Layer 4 of a small transformer language model trained on English Wikipedia (14 layers, counted from 0, width 128).
A neuron's activation on a vector x is GELU(gate . x) times (in . x), where the dot is the dot product.

Input weights of the MLP neurons that the questions are about. A number n stands for n times 0.0053.
n100 gate: -6 -25 -44 -12 -19 64 -32 7 16 5 -11 -30 25 -44 -19 -4 18 29 33 22 23 -25 7 -4 -10 17 20 45 -34 -42 -34 -55 1 38 1 13 19 -15 -1 10 -28 -17 16 -41 -14 -12 5 -12 45 -17 -4 -24 4 45 -9 4 18 -16 4 -8 -16 -25 2 -7 22 11 9 -39 25 30 10 37 13 -20 -8 -18 32 12 11 23 -4 0 -28 9 37 26 15 -8 59 -22 18 -22 27 -9 -1 9 -36 33 4 -32 -4 -5 1 32 -26 -30 -22 22 -17 9 38 18 22 2 71 -15 1 14 -16 -28 20 -38 -7 7 -5 -20 -4 -24
n157 gate: 15 -28 2 12 -6 25 -35 -29 -30 -35 15 -5 23 0 -26 16 -6 31 4 -10 -1 -16 0 2 7 -6 61 -6 9 28 60 0 24 1 -16 0 -9 -3 -8 -13 -33 37 -15 -5 -27 -26 -36 -4 29 12 -6 16 11 20 33 -16 22 -35 -7 -39 -15 -35 -6 17 19 1 -34 -38 27 1 6 -24 -14 1 3 -36 -35 -20 -13 -2 -16 16 -14 -22 25 -14 -20 23 -2 -5 31 47 15 33 18 37 -19 25 -25 19 23 -6 22 9 10 -39 24 49 -39 -43 -14 -3 -13 -4 28 -6 0 23 -5 -15 -37 -40 -23 9 8 -23 9 -9
n172 gate: -15 24 -13 -24 26 -5 23 10 27 13 33 -15 -7 26 31 -3 11 -7 -11 4 -33 -54 -8 -58 -5 -33 -12 6 6 9 -7 -37 22 17 33 14 6 11 28 -14 -17 -11 3 34 -5 23 -5 37 11 -21 7 -10 -23 -13 -10 -9 49 -34 14 -25 11 -2 20 25 20 -5 -30 -17 -16 9 -5 -11 -27 13 -7 -5 9 0 -24 -9 -21 -13 2 -21 0 -13 -56 -20 9 -7 3 33 -6 13 7 -33 -36 -25 33 50 14 -11 -1 -9 34 -6 22 5 -7 -41 32 53 25 8 9 -1 8 9 -3 -7 -38 -4 -46 -5 -49 -56 4 -3
n180 gate: -8 24 -11 -13 -47 -1 -25 25 -26 -32 13 -8 7 13 13 19 -47 -17 -2 13 -8 -3 33 17 41 15 -25 -39 -35 6 21 32 -32 21 -11 -9 -13 1 -11 13 -7 28 18 11 -20 9 -30 2 23 -38 -8 -1 -17 -59 -47 -9 -4 31 -34 23 10 8 2 18 54 -28 -23 4 35 6 11 29 -29 20 32 22 8 9 5 34 12 76 1 -14 -20 -41 -24 27 -15 10 18 3 -4 -16 -14 43 3 -5 -32 -25 -4 -29 27 -5 -5 -47 -10 -24 -3 -35 17 -24 -19 21 -10 -10 -1 -3 1 -20 -9 -35 -8 -12 12 -18 -22 -4
n236 gate: -35 36 -1 24 -9 -16 -18 -22 9 16 -9 -11 -4 -19 -46 62 -32 11 70 -1 27 8 34 -16 -14 29 14 -5 -13 -10 -14 -9 -18 -33 -59 -2 6 28 -20 23 0 -2 6 -22 -21 -13 -21 5 -14 14 4 6 11 32 -36 38 18 -33 -19 -49 -29 23 12 24 16 -24 1 -2 48 12 19 4 32 -24 54 1 12 -8 13 20 3 -20 -2 24 20 -17 -1 30 -18 8 29 24 1 21 26 16 -5 21 -40 -24 29 24 1 -4 44 -12 6 16 24 -25 23 33 -5 1 8 -39 -28 -7 -52 0 22 -12 -11 4 35 13 0 6
n248 gate: 5 -10 -6 -6 11 7 13 -36 17 12 -1 -2 40 -7 -45 -5 -33 39 -2 13 -4 -74 20 31 -1 -34 11 23 -28 18 -14 27 -28 14 13 9 -23 25 3 -43 -26 21 -21 7 -39 5 9 17 -17 -13 -65 -35 -11 -13 -19 6 22 3 18 20 16 -6 -6 -20 16 -20 23 21 11 56 -42 -11 14 -15 -33 25 15 45 -23 24 34 17 14 -17 -6 -2 4 -11 -19 14 -9 -34 -9 -18 22 5 -6 -32 -17 -1 41 4 45 7 9 6 -59 -26 -48 -1 4 -24 11 -17 1 -15 0 1 27 6 -12 -7 -48 27 -29 -13 17 4
n309 gate: -20 38 13 -49 31 -21 -24 -1 -6 34 -19 13 -18 23 12 27 -24 -16 -59 17 -11 19 33 16 -3 28 -12 -16 -13 26 -16 -28 -21 2 6 -44 -26 28 24 34 -38 15 -19 -24 4 -18 -2 15 -18 -31 -8 34 17 -54 26 -39 3 -24 14 18 12 31 4 -34 28 -6 -34 2 -42 -8 -14 -45 18 -59 -44 6 -2 4 9 -35 7 -31 14 14 -44 -37 49 10 -14 -57 -21 -22 -30 1 -8 -34 37 -15 2 33 25 1 27 26 13 27 -1 8 -2 -36 -13 4 19 -17 16 33 -1 3 67 21 -1 -14 -9 22 7 12 44 -35
n312 gate: -9 13 -40 -46 12 -7 -11 -10 3 -30 4 -24 32 28 -50 22 20 -5 5 6 30 -18 -10 -3 -9 37 31 -9 -25 -16 -11 15 -5 41 -4 -15 5 -39 -19 39 -40 -22 19 -34 -11 6 13 -19 18 -23 -26 -23 -1 18 -13 -20 -58 14 12 -23 -1 31 -17 12 -9 -25 -10 -1 -1 18 -23 -30 22 -16 20 -1 -25 28 25 0 -53 31 -19 -8 -24 -51 -62 43 -31 36 36 6 31 10 1 -10 -4 38 25 -42 6 15 -9 15 -1 23 -3 8 10 24 19 -6 -22 38 -1 -35 4 -8 -13 -12 14 -23 -15 -23 -15 -20 3 -15
n313 gate: -26 51 -44 2 -27 26 9 39 27 -21 23 9 28 -46 -12 -18 -22 -8 28 3 -40 -5 9 2 27 5 -5 -6 4 -6 -16 -9 -19 16 -35 -8 -12 47 -37 -29 8 -30 14 14 -4 -58 -48 12 21 -13 -50 -18 38 -10 16 23 19 -39 27 -30 18 -15 12 -49 3 22 -34 -15 13 5 8 -12 2 -15 11 12 25 -7 -1 -62 31 26 15 21 12 38 34 59 -28 34 -27 -7 -6 -46 -5 28 -9 2 -31 -2 83 -28 5 -12 -6 6 23 -34 8 10 25 38 -3 11 5 -22 -20 -38 39 -18 16 -24 -40 23 14 12 25 -10
n316 gate: -42 -3 -9 -6 -12 44 -23 -36 -27 -17 13 -24 49 18 -1 -3 -17 18 0 -11 21 23 6 -40 16 36 30 0 -5 52 -20 9 -12 4 19 -18 -11 -1 -4 20 -30 73 18 -19 -34 -12 21 38 7 -11 12 -46 -22 -36 23 5 -29 -13 6 3 4 -18 -4 -7 -21 9 50 23 -4 -6 -4 -24 67 21 -20 -8 -24 31 48 -3 -5 -14 -24 13 -7 6 -1 15 7 10 13 -8 -6 15 -22 4 -33 -19 -27 -3 47 9 5 26 9 -12 -31 -13 6 -24 5 47 40 22 -49 -5 -12 20 -14 -1 21 0 -5 5 -37 13 19 -32
n100 in: 42 15 -37 29 -19 5 -32 2 25 36 2 -12 7 0 -14 -11 -51 10 -26 -22 -17 36 -17 -25 -21 20 10 -34 3 -12 -11 23 3 18 7 5 20 -24 -35 2 -2 36 -15 -23 -22 -13 4 22 10 15 -44 8 -1 8 36 18 11 -26 16 -13 -51 -5 -51 -17 17 -2 -22 -18 31 19 -8 -54 -9 -9 -27 9 2 27 -29 13 -4 -11 -27 -12 12 -49 47 11 0 22 44 2 7 4 23 -66 -9 -7 41 11 -10 -26 -5 -4 -45 9 -2 -45 11 30 -33 5 -21 -34 -56 -26 53 3 -2 -32 41 18 19 -41 9 -17 -35 31
n157 in: -56 -10 -29 14 5 -50 28 -31 -33 -21 19 -21 31 29 -10 5 21 -12 36 42 8 -5 13 -16 -15 12 40 24 -45 -8 -20 17 -8 1 -17 15 -6 -36 12 14 -31 -18 -26 19 6 -71 0 30 -15 40 1 -22 -7 37 20 30 12 -45 -31 -23 -18 -4 6 13 -17 12 -16 -22 -13 -28 -10 -5 -15 10 -8 33 -10 0 -22 -54 5 -24 0 -15 81 9 -16 4 3 8 23 -8 9 17 10 -20 -20 34 10 2 -4 -10 -15 -23 35 -14 41 -9 -3 -12 7 16 26 -7 0 4 15 -11 31 10 -9 -27 11 13 2 -36 11 15
n172 in: 11 11 8 -44 -18 -23 9 13 -41 -29 -24 -1 22 10 28 12 22 -86 -8 1 -1 -16 -2 11 31 -8 -10 45 9 -22 34 4 2 25 13 28 -20 40 33 6 -8 -10 17 -1 -15 20 1 -12 -13 -32 -17 -46 -15 -50 -17 -25 11 29 -12 2 -11 -1 35 -14 -4 -12 -40 -23 -11 -27 -38 -10 -15 17 -56 -6 10 -25 13 -23 -5 -3 0 -24 -3 15 -33 10 -53 -11 -11 -12 -31 -35 -12 -7 -7 -16 36 15 2 -23 17 -8 63 -13 8 -24 0 24 13 -4 36 -6 -10 62 -26 43 0 -8 25 10 -4 -22 11 -11 21 6
n180 in: -17 -8 -35 6 39 -38 -3 -7 -14 -41 -8 20 28 -1 -12 21 20 26 11 -4 17 -22 -18 -59 1 10 34 30 19 25 13 -13 -30 -28 -10 15 -50 7 54 8 -18 -4 22 -30 -9 24 46 12 4 25 -20 -1 38 35 33 -10 14 15 -30 -4 30 -9 8 3 10 -9 -10 19 -25 42 -32 -32 -14 -10 -8 -41 16 -28 -13 -31 8 -5 -1 -28 29 9 -47 -21 32 20 30 -23 -10 -46 17 24 -1 -1 10 4 26 16 22 -15 12 -10 23 -22 -23 -24 -1 -11 -24 -15 4 50 -20 -7 17 -1 -6 45 13 6 -1 26 -50 -4
n236 in: 2 -22 -23 -2 41 -25 93 10 37 -41 30 14 11 13 30 -52 -3 -32 -43 7 13 -15 -33 10 -22 31 -10 -10 19 14 11 4 -12 6 -50 31 -10 -8 2 -40 -4 -20 -25 -28 18 -42 1 -8 -42 -23 -19 -34 3 -28 -5 1 -43 -11 15 17 19 -20 12 -33 20 -25 -43 -44 1 -40 -1 -9 -21 -15 -26 -13 5 -17 23 -42 -27 21 -4 -6 -37 -19 0 -4 2 -6 -7 -14 -17 -16 -15 -40 3 4 -14 17 -20 -5 1 -27 -31 -7 6 -4 33 -30 13 -25 -2 52 -9 -29 7 -25 -13 -1 10 10 -10 -1 11 -27 45 -24
n248 in: 10 4 -4 14 6 -8 2 -8 15 -10 5 -24 17 1 -28 -4 -44 -44 -22 -43 57 -36 31 -45 19 20 -16 22 -21 -7 42 14 13 18 -6 -6 13 -9 19 18 -4 20 -30 49 -41 30 -25 33 31 -31 24 1 -25 -17 9 6 5 27 -45 -3 -21 -33 13 -15 25 7 36 37 6 3 -31 13 -10 7 24 16 -1 16 -30 6 13 -28 -8 -21 17 42 -42 -9 -4 73 -2 -14 29 -10 54 -9 -21 1 1 5 23 13 -2 9 9 -19 2 -47 25 21 -22 4 19 -42 -2 -2 6 -3 12 13 -22 7 6 -4 -36 -18 27 5
n309 in: -34 16 -23 -1 8 -8 25 22 -11 -43 16 22 -8 -35 10 12 -8 -32 -10 2 -7 -10 -14 -49 11 -4 -3 4 -1 16 55 -2 13 9 -58 -23 -6 -8 28 15 5 1 37 -9 -1 -1 -33 -46 35 12 24 1 27 30 -16 -10 0 -6 53 5 -29 -26 -29 23 7 -7 -45 32 -4 -12 0 6 31 -20 1 -21 -38 -24 2 -4 10 47 -38 -7 -22 5 -4 43 1 30 1 -12 5 4 -21 -26 47 36 10 -27 -32 -28 6 20 6 31 35 -30 -1 -17 -7 -23 -25 -34 -15 -18 33 21 -4 -44 27 8 -52 37 32 27 -73 -26
n312 in: 1 6 -8 7 15 -21 14 -7 35 -17 -36 -37 -2 20 33 22 1 2 44 -11 -8 25 48 -20 -7 1 -9 6 -18 -17 21 14 -1 -20 4 5 42 -17 -7 -40 41 -32 34 29 -14 -29 -20 -13 45 -42 -21 1 12 29 13 -8 -20 -7 -24 -24 -9 -31 23 16 23 -31 -25 30 0 -31 -30 -14 31 -16 -19 -14 2 -17 -1 14 -11 14 1 -17 -6 9 -11 41 -14 36 1 6 13 12 27 -44 1 27 48 -31 26 -23 -28 67 13 -37 -17 27 3 -16 1 -17 7 -1 25 1 -15 66 -24 28 -31 13 1 -59 -10 45 24 26
n313 in: 11 14 -8 15 17 -25 -31 -40 -15 75 -35 28 16 11 2 -18 -24 -39 29 -11 -16 -10 -19 -14 2 5 13 6 -3 17 53 -28 -20 -4 14 18 -46 8 7 35 37 -32 -13 -33 -6 -69 -15 -29 27 -5 -24 -28 37 24 22 4 -21 -31 -23 10 -10 2 11 -3 45 55 38 -3 -23 -10 7 -68 19 -45 14 36 -2 -25 40 0 -11 29 -15 -17 30 38 13 -25 17 -20 -28 -2 0 -16 -29 6 21 57 -52 25 -5 36 6 40 -45 -1 -14 59 14 49 5 10 10 39 24 -6 5 7 -7 -6 -11 5 -15 -16 12 -29 12 -12
n316 in: -32 3 -10 8 6 -11 1 -4 -6 -27 1 7 7 -16 -22 -1 31 31 -16 -55 -30 -3 -47 13 37 22 -1 -23 36 -39 -34 -13 -2 -9 39 0 -6 -20 -3 -20 -13 95 -50 -4 -3 -4 3 48 -35 9 16 -10 -10 -31 -13 -22 -36 1 -12 13 4 47 -6 1 30 -22 23 -9 1 -11 10 -18 26 40 9 -17 -36 17 9 -74 1 -1 -10 -8 -22 -37 24 -18 13 -13 -4 -32 -2 -21 -41 11 13 -18 -1 -22 29 24 -14 16 19 -21 -28 19 8 11 3 28 -12 -12 11 15 -17 -6 18 -6 11 21 27 8 -3 1 26 18

Each question shows a token from some text and the vector x that enters the MLP there. A number n stands for n times 0.077.

"te": 1 -6 2 -11 9 -8 22 -7 6 5 18 14 -13 -8 -16 -3 -6 -9 -4 21 12 -6 8 3 3 -6 -10 -9 9 -8 7 17 -3 0 -17 1 2 11 25 -13 1 7 5 10 -11 20 1 -12 0 12 4 -9 -2 -13 -5 -5 12 -3 -6 25 7 2 9 6 -1 4 -2 -7 5 19 18 6 15 2 0 -8 16 -2 9 -7 -11 19 19 -13 -11 4 -18 -15 25 10 3 2 -32 -3 9 -1 7 6 -3 5 -12 3 -14 -4 -3 -7 3 3 6 0 -31 7 2 -9 -4 -20 -5 9 3 14 -31 1 5 -6 9 -2 -12 12
Which of these neurons fires most? n180

" The": -5 2 -1 -6 0 -3 -16 -6 -1 -2 -6 22 5 4 -9 -8 0 -13 -9 5 2 5 4 -2 -7 -5 -17 3 -6 -1 -2 23 6 16 5 -12 0 -1 -4 -14 12 6 0 -8 -11 -2 1 8 12 4 2 5 -2 5 -1 -5 -3 4 -6 -9 28 9 -9 12 -3 -5 -1 3 10 -5 -3 3 -18 5 1 1 -5 -3 5 1 -9 4 12 -12 3 7 -1 13 -11 19 4 1 -7 -8 -4 -2 21 -10 11 -5 1 -3 -14 -15 -1 -28 -4 1 -8 -16 16 0 -14 21 -22 3 3 3 -13 2 -14 6 -9 4 5 -2 2 6
Which of these neurons fires most? n312

" pro": 12 -15 -10 0 -2 10 27 0 -18 -21 -15 16 5 8 1 -17 -7 -3 1 -17 10 10 -3 -4 21 7 8 23 15 -19 7 10 16 -4 -16 -1 3 -2 -6 -4 -6 0 -1 -4 6 11 0 -2 8 4 -1 -2 11 0 8 -10 19 6 -3 29 -12 -3 -22 9 -4 2 -4 0 -5 -1 -8 16 18 8 4 6 5 -4 -7 9 3 8 -8 -10 -12 4 1 7 3 6 6 3 -10 18 20 14 4 22 29 15 -21 -4 6 -15 -7 -12 27 -3 0 -14 13 5 0 -7 -10 -6 6 10 1 -12 -13 6 18 -8 -2 6 -12 -5
The three highest activations, in order: n180, n157, n316

"in": 5 -7 -17 -2 12 7 9 7 -4 -10 -8 14 3 3 1 -4 2 -4 -15 -8 -2 4 -3 1 -9 7 7 -17 -1 -3 6 1 -15 -5 -1 28 8 -18 14 10 -4 15 8 1 -8 13 -9 -5 -4 -6 -3 5 -3 7 -12 -13 -16 1 -4 15 -8 2 -4 -2 11 -30 -4 -11 -9 3 -6 -4 -14 -12 7 7 -12 15 2 1 -7 6 -6 -12 -7 2 9 12 16 -11 -8 -9 -43 -2 8 -22 -4 -4 3 11 11 6 1 4 -6 -19 -8 -4 18 10 -14 -11 -16 26 -9 4 7 -17 -19 13 -17 -3 3 -14 -6 2 -13 -5
The three highest activations, in order: n180, n312, n157

" N": -9 2 6 5 16 -9 0 -10 12 0 2 18 11 3 -10 -14 -6 -1 -8 18 5 -2 -17 -2 4 -10 -1 5 8 -3 11 29 -6 -12 5 -6 11 -3 4 5 -3 8 11 -2 -3 -4 9 4 -10 5 6 2 -2 1 -2 12 5 -11 -3 -12 -2 0 3 -12 3 -6 -4 -10 13 4 -16 3 10 21 3 2 -5 8 6 -1 -8 -4 -2 2 -10 14 16 -1 -17 5 10 6 -28 3 -1 10 -6 9 4 6 3 -2 2 0 4 -14 3 -2 -15 -1 -21 5 11 4 -9 5 3 -6 17 0 -13 34 -13 7 3 2 -3 -20
The three highest activations, in order: n316, n248, n157

"ict": 14 -17 10 -3 -9 -10 -25 1 -4 -22 4 13 -3 6 -4 -11 12 -15 -10 20 18 22 -11 -4 -13 -6 -1 0 -27 -11 2 -3 -16 -8 -16 7 11 1 -4 1 14 9 -1 1 10 4 13 5 7 3 4 3 5 -17 -10 -6 -14 -1 5 10 -1 6 -27 22 19 -22 -23 24 -4 16 2 11 -21 -2 4 6 4 -4 -14 4 -4 8 -1 -7 13 -2 -8 11 0 -2 -5 -25 -22 11 -3 -4 -3 3 8 0 10 -1 2 6 -1 10 20 -4 4 -24 -8 -2 -27 -20 8 -11 -7 -9 -24 1 10 -3 -9 5 -20 4 -10 5
Which of these neurons fires most? n180

" sing": -14 13 -7 -16 -8 7 10 12 6 1 6 15 12 8 3 -8 7 18 -4 1 10 8 -3 -2 1 -1 -23 4 -2 -2 -7 13 -1 6 22 3 -24 3 5 5 13 -15 9 -10 2 10 4 9 5 8 7 -3 0 -8 9 0 2 8 -5 36 -9 -19 19 10 -2 -1 16 13 -7 -4 -15 10 8 2 3 -22 -8 -7 5 15 12 4 -5 -12 15 8 -21 11 -19 0 1 -9 -3 -12 17 7 -20 7 4 4 -20 20 -5 -4 6 5 -18 17 10 -1 -2 -19 9 -3 -7 -7 3 -1 -16 9 7 4 -4 3 -39 -9 -3 -5
The two highest activations, in order: n248, n172

" (": -7 -7 -10 2 4 8 13 2 13 6 -9 23 8 2 10 -4 -2 -4 1 11 6 7 3 -7 -11 -5 -25 -9 0 -18 -11 4 -15 7 -6 9 1 -4 -9 -14 2 -6 0 -5 5 4 -2 6 19 -3 10 13 0 6 -3 12 -9 1 -1 -24 17 1 -6 11 1 -13 -2 0 5 4 5 -5 -5 7 18 -11 -11 1 8 10 -10 1 -1 4 -7 -11 2 9 1 -2 -8 1 -2 -2 8 -4 11 5 6 5 -6 9 -7 -22 -1 9 3 0 2 14 -9 7 9 -9 2 7 -7 -3 0 5 -21 3 4 2 13 8 12 0
The three highest activations, in order: n236, n312, n180

" n": -3 -3 -5 9 21 -16 -5 -4 8 -6 -8 18 16 18 2 -18 -1 -4 8 8 0 -10 -13 -3 4 -4 -9 17 9 3 9 1 -12 1 -7 -13 0 -8 -5 20 7 -2 12 -2 8 -4 8 17 -8 1 -9 -14 1 4 -8 13 14 1 -3 9 -6 2 -4 -23 -1 -21 0 4 1 -4 0 6 -5 6 4 8 12 0 12 2 -6 6 2 7 -9 19 8 2 -17 10 -9 12 -21 -8 7 12 4 15 5 -4 9 -7 0 -6 -1 -4 11 0 3 -5 -11 -6 19 0 7 8 -16 -10 10 10 0 28 -1 0 10 9 0 -11
Which of these neurons fires most? n313

"ely": -20 -20 8 -12 16 -9 1 -28 -6 -19 33 10 -2 0 0 -5 -14 4 -6 -26 -11 13 -5 25 3 -20 -5 -12 0 9 5 -11 4 -6 22 10 -15 -22 -5 -2 11 1 -22 -11 -3 9 6 -18 -18 19 8 1 8 -13 1 -6 -5 4 -8 18 -40 -17 13 -3 -3 -6 -14 -2 5 12 -1 -2 3 -6 -23 -1 -15 1 -9 7 2 -2 18 -26 8 -2 6 1 1 20 -14 7 -27 -8 -16 -1 1 1 6 9 20 -10 -5 -7 13 3 9 1 22 2 1 12 2 -4 1 2 3 20 -29 16 -12 1 15 8 4 3 10 2
The two highest activations, in order: n316, n157

"6": 3 2 2 10 -9 14 6 -7 1 -3 16 12 1 7 11 -7 7 7 21 3 9 1 -13 -3 13 6 -48 13 7 15 -1 21 13 -5 12 1 12 -8 10 -3 6 -21 -7 9 5 11 -9 -6 -5 10 -7 2 0 6 -5 11 -6 13 8 22 -11 15 -13 7 -8 12 -1 -1 -7 0 1 -10 0 -18 -3 -26 0 11 -11 -4 -6 -3 6 21 -16 -11 2 -7 0 1 -3 -1 -3 5 -6 2 7 -3 -3 3 5 5 -7 3 -5 7 -17 -11 7 0 -9 11 -14 -16 -10 5 6 12 21 11 -94 17 20 -23 30 2 -7 14
Which of these neurons fires most? n172

" Ele": -4 12 -10 8 -6 8 2 -10 -8 -5 -10 17 2 10 -11 -3 -25 -6 -17 9 1 -1 -2 -10 23 -20 0 7 -8 -14 -2 25 -11 3 2 2 -1 2 14 -1 -1 -11 11 22 -1 9 6 2 -2 2 4 -10 -20 3 12 15 0 9 1 8 -23 22 -14 18 13 -11 10 -2 15 6 -5 -11 4 1 -15 9 -3 -18 0 1 2 -9 -16 -21 1 25 1 -5 11 -1 4 11 -9 -16 7 -17 1 5 -6 18 -11 -4 -5 -16 -7 -2 5 6 -10 -7 -10 -8 4 6 -12 -10 -6 6 19 -23 19 -4 -11 -4 4 -10 -9 -21
The three highest activations, in order: n248, n172, n180

"'s": -6 -5 10 -3 -10 4 -2 15 -7 -9 -3 20 -15 3 -3 -15 10 -11 3 0 12 -1 9 -17 -3 -1 -7 -12 -8 5 -9 -6 -18 -2 5 11 14 1 -10 8 2 -1 -1 1 -14 -1 13 9 -7 13 5 10 3 2 4 5 0 2 -17 10 -1 -3 -8 -8 8 8 4 8 -15 6 -15 9 -7 9 -7 -5 1 -5 9 0 6 11 15 -20 4 6 -1 1 -16 5 -17 8 -13 -4 18 -3 25 -3 -2 -5 -5 6 2 -11 -11 2 1 2 5 -1 -12 2 6 -6 1 8 6 7 14 6 16 5 2 2 28 -6 -5 -8
Which neuron fires most, and how strongly? n309, at about 0.21

" effects": 8 -11 -13 5 0 9 7 16 -3 -11 -19 18 8 3 -8 0 24 3 12 10 11 4 -3 -12 5 2 -19 3 -6 8 10 17 -2 -6 0 8 -8 8 6 -1 18 -8 -20 -13 -1 10 -18 9 5 -1 12 0 -5 -3 -5 6 3 13 9 30 -6 16 -5 3 -10 -33 8 5 -5 -14 3 -12 6 2 8 15 4 -9 -10 -7 17 -8 -20 2 -17 -8 2 15 -5 -1 1 -3 1 17 -3 2 3 -1 5 -15 -7 -11 12 7 11 17 -2 9 -20 -17 -1 2 -14 3 -5 -5 4 10 -17 -5 -2 -5 -1 3 -24 6 -1 10
Which of these neurons fires most? n312

"1": -8 -5 0 8 -4 16 -15 -14 -2 -5 -1 5 -10 18 16 -22 13 -17 -3 24 5 6 -17 -19 3 -12 -25 -5 -28 33 7 23 27 21 -7 19 0 -7 2 11 0 -3 -18 14 3 11 -5 -10 4 3 -5 -8 1 8 6 2 -5 2 -11 -5 -11 17 -18 -11 -2 25 6 -13 4 0 -28 -18 17 -13 1 -15 -5 1 11 -5 1 -12 11 -4 -1 1 -2 3 -13 -5 -5 -3 -19 -3 19 10 -26 -13 -5 -9 2 7 -4 5 -8 39 -5 -6 8 -17 -24 1 3 -4 0 13 0 -1 -7 -11 -83 9 28 6 14 -4 -1 -6
Which of these neurons fires most? n157

",\"": 5 11 -21 -12 -10 4 -3 -3 -2 11 9 20 9 3 -13 -9 -22 -15 10 6 3 16 -12 7 -15 -4 -2 1 11 -20 2 22 -19 1 -1 -5 -16 11 0 1 6 -4 -18 -7 0 4 2 -5 -1 -4 5 -14 7 -6 1 5 -1 -3 5 15 22 -9 -11 0 -11 13 0 -12 4 -8 6 -13 -3 -5 13 -1 3 -1 6 0 -6 -8 2 -18 -14 11 5 20 -2 -3 -4 -1 3 -16 -14 6 1 4 4 9 4 -1 2 -14 8 3 -15 -14 4 -2 -9 0 14 8 -17 5 -4 -3 -3 0 18 -6 -8 10 11 -4 -7 -3
Which of these neurons fires most? n313

"C": 15 6 6 -2 -5 -6 -15 3 18 10 -18 17 0 7 0 -9 7 -13 5 -6 -4 11 -7 13 -10 13 -11 26 10 -7 2 13 -6 -10 -4 4 9 -7 4 12 6 -8 -1 0 -5 -19 -7 1 -9 10 -1 0 -1 16 -3 10 10 5 -5 -10 4 -7 1 7 -14 -38 -7 -6 -6 -6 -2 7 0 3 -7 2 -25 -5 -3 8 2 -4 12 1 9 -10 -12 6 13 1 11 5 -33 6 -1 0 -1 -9 1 8 -35 0 -34 5 -1 7 3 1 -7 -8 18 -1 -6 3 -5 -2 -7 -3 11 -12 40 -1 16 -6 6 -5 -17 7
Which of these neurons fires most? n236

" then": -15 22 -2 -4 12 4 13 -1 -12 -7 -19 18 -13 -4 2 -4 6 3 -8 -19 2 2 2 12 16 -3 -31 -11 -8 -33 3 6 -7 4 -9 18 1 1 -7 -7 -2 -2 -11 -2 -13 1 9 -1 0 9 0 10 -10 9 6 -1 22 -7 -2 32 4 -7 10 -15 -17 12 -5 -4 -11 -3 -14 9 10 -10 -5 9 14 2 5 -6 3 3 4 -20 11 14 13 6 6 0 3 2 2 -4 3 -7 11 -4 18 -12 22 5 3 -10 -6 10 -3 0 12 -1 -26 10 3 -9 -5 3 -7 16 9 9 -1 -3 10 2 4 8 -13 -10
Which of these neurons fires most? n309

".": 7 -17 -1 0 -9 3 0 4 0 6 -5 23 -2 5 -2 -6 -11 0 6 9 0 3 4 13 -4 10 -2 -8 2 -10 1 19 -3 2 -5 -3 -6 -3 4 -3 -1 4 -3 -7 1 6 -6 -2 4 0 4 4 -2 -23 -6 -1 -5 26 -3 3 8 -1 -5 2 7 -5 -10 -8 -5 6 5 -1 4 -7 -9 -9 13 -10 14 -8 -2 1 2 12 -9 -8 15 9 -10 3 2 -10 -8 3 1 -4 0 10 8 12 -7 22 -8 -1 1 15 10 -7 -12 13 12 2 4 -9 -22 -2 -2 5 12 -2 -14 6 5 10 17 2 -7 -3
Which neuron fires most, and how strongly? n309, at about 1.2

"8": -17 -10 -2 21 -10 2 13 1 -12 13 6 15 0 8 8 -4 -12 -9 11 25 8 -7 -20 10 3 22 -46 32 -14 32 9 19 21 10 5 4 4 -4 -1 14 -4 -1 -2 13 2 3 -8 -16 -9 5 -2 -6 -6 8 0 12 4 17 -1 0 -13 21 -11 4 -9 17 3 5 -10 6 3 -16 5 -1 7 -17 -3 7 10 1 4 -17 6 5 11 -11 0 -2 11 -13 -13 -2 -13 -12 -9 -8 -7 -1 -28 -3 -1 9 -20 10 -6 7 2 6 -12 9 -17 -3 -4 4 6 -3 0 19 -2 23 -15 6 0 -3 14 6 -1 4
Which of these neurons fires most? n100

" man": 1 6 -7 -10 -13 17 -2 -3 -13 -7 13 15 -20 3 -4 -6 5 -14 -3 2 4 -5 3 0 -3 -18 -15 4 -18 -7 -24 21 -9 -10 -17 13 -6 -2 -9 1 23 -21 0 -21 15 -15 -7 8 28 -2 22 -4 12 -4 -10 15 12 -19 5 17 -11 -14 3 8 -5 -16 -1 5 -8 -12 11 22 8 -3 3 8 -9 -5 0 3 -4 -7 0 -9 0 -1 -10 -10 -7 -14 -11 -3 -16 -8 3 -1 6 18 21 9 7 -4 -3 1 2 -7 0 -9 7 -15 -7 -4 16 5 -12 -4 8 1 -26 -8 -16 2 17 5 -14 -8 -13 3
Which neuron fires most, and how strongly? n316, at about 0.42

" in": -1 -3 -7 0 -10 -9 1 -5 12 -10 -11 23 1 4 2 -10 1 5 2 7 6 -1 2 -9 0 4 -5 3 5 -14 3 15 15 -6 7 8 3 17 3 12 8 2 1 7 12 3 9 3 1 -3 5 11 0 -1 -2 9 1 -11 -5 10 10 -3 -8 1 -10 -5 0 -2 -15 -5 18 0 6 8 -7 6 -5 8 -13 -8 -17 -5 12 -4 6 0 1 -8 -13 0 -2 6 3 4 7 -11 1 6 10 7 -12 3 1 -22 -3 8 1 10 -5 6 4 -1 2 -11 1 17 2 3 12 9 4 -10 11 4 3 -8 3 -6
Which of these neurons fires most? n172

" w": 14 -1 7 12 8 -16 6 -10 0 -1 -8 15 -1 -9 -6 -25 -2 14 -3 6 8 0 -10 5 6 6 -17 25 -11 -4 -21 22 15 -3 5 22 14 -7 -16 15 8 2 16 14 -4 1 -8 1 -8 -2 8 -13 17 8 -8 -11 -11 18 -4 4 7 -10 -12 -18 -9 -7 -6 14 1 4 -8 24 1 3 -16 1 1 -10 -7 -4 11 -1 5 7 4 4 -3 7 -4 -2 -9 -1 -14 -17 7 15 10 30 -5 0 -12 -9 -10 -10 4 0 5 5 -8 1 -2 -6 29 -6 -1 23 5 2 -6 10 -3 19 4 1 15 -4 10 -6
The three highest activations, in order: n100, n313, n248

"Ind": -2 -7 3 -18 13 10 -7 -1 -6 1 3 14 -5 2 17 0 -16 -12 7 6 4 12 -21 -2 -6 -3 -13 8 -2 9 4 15 1 9 3 17 -8 -4 17 22 28 5 -6 -8 3 -1 -20 4 -17 -1 -3 -8 -12 -5 6 -8 5 3 1 1 -21 -13 8 9 13 -23 9 2 -10 15 4 -4 -7 11 -4 12 8 -10 11 -12 5 -22 10 -3 -3 -8 -5 19 14 16 15 3 -4 8 -3 14 11 -26 28 17 -22 -6 -15 0 -1 2 -4 -12 -26 7 -7 6 6 14 -8 -5 6 -15 -3 9 40 -5 -27 -2 -8 9 -7 24
Which neuron fires most, and how strongly? n172, at about 1.7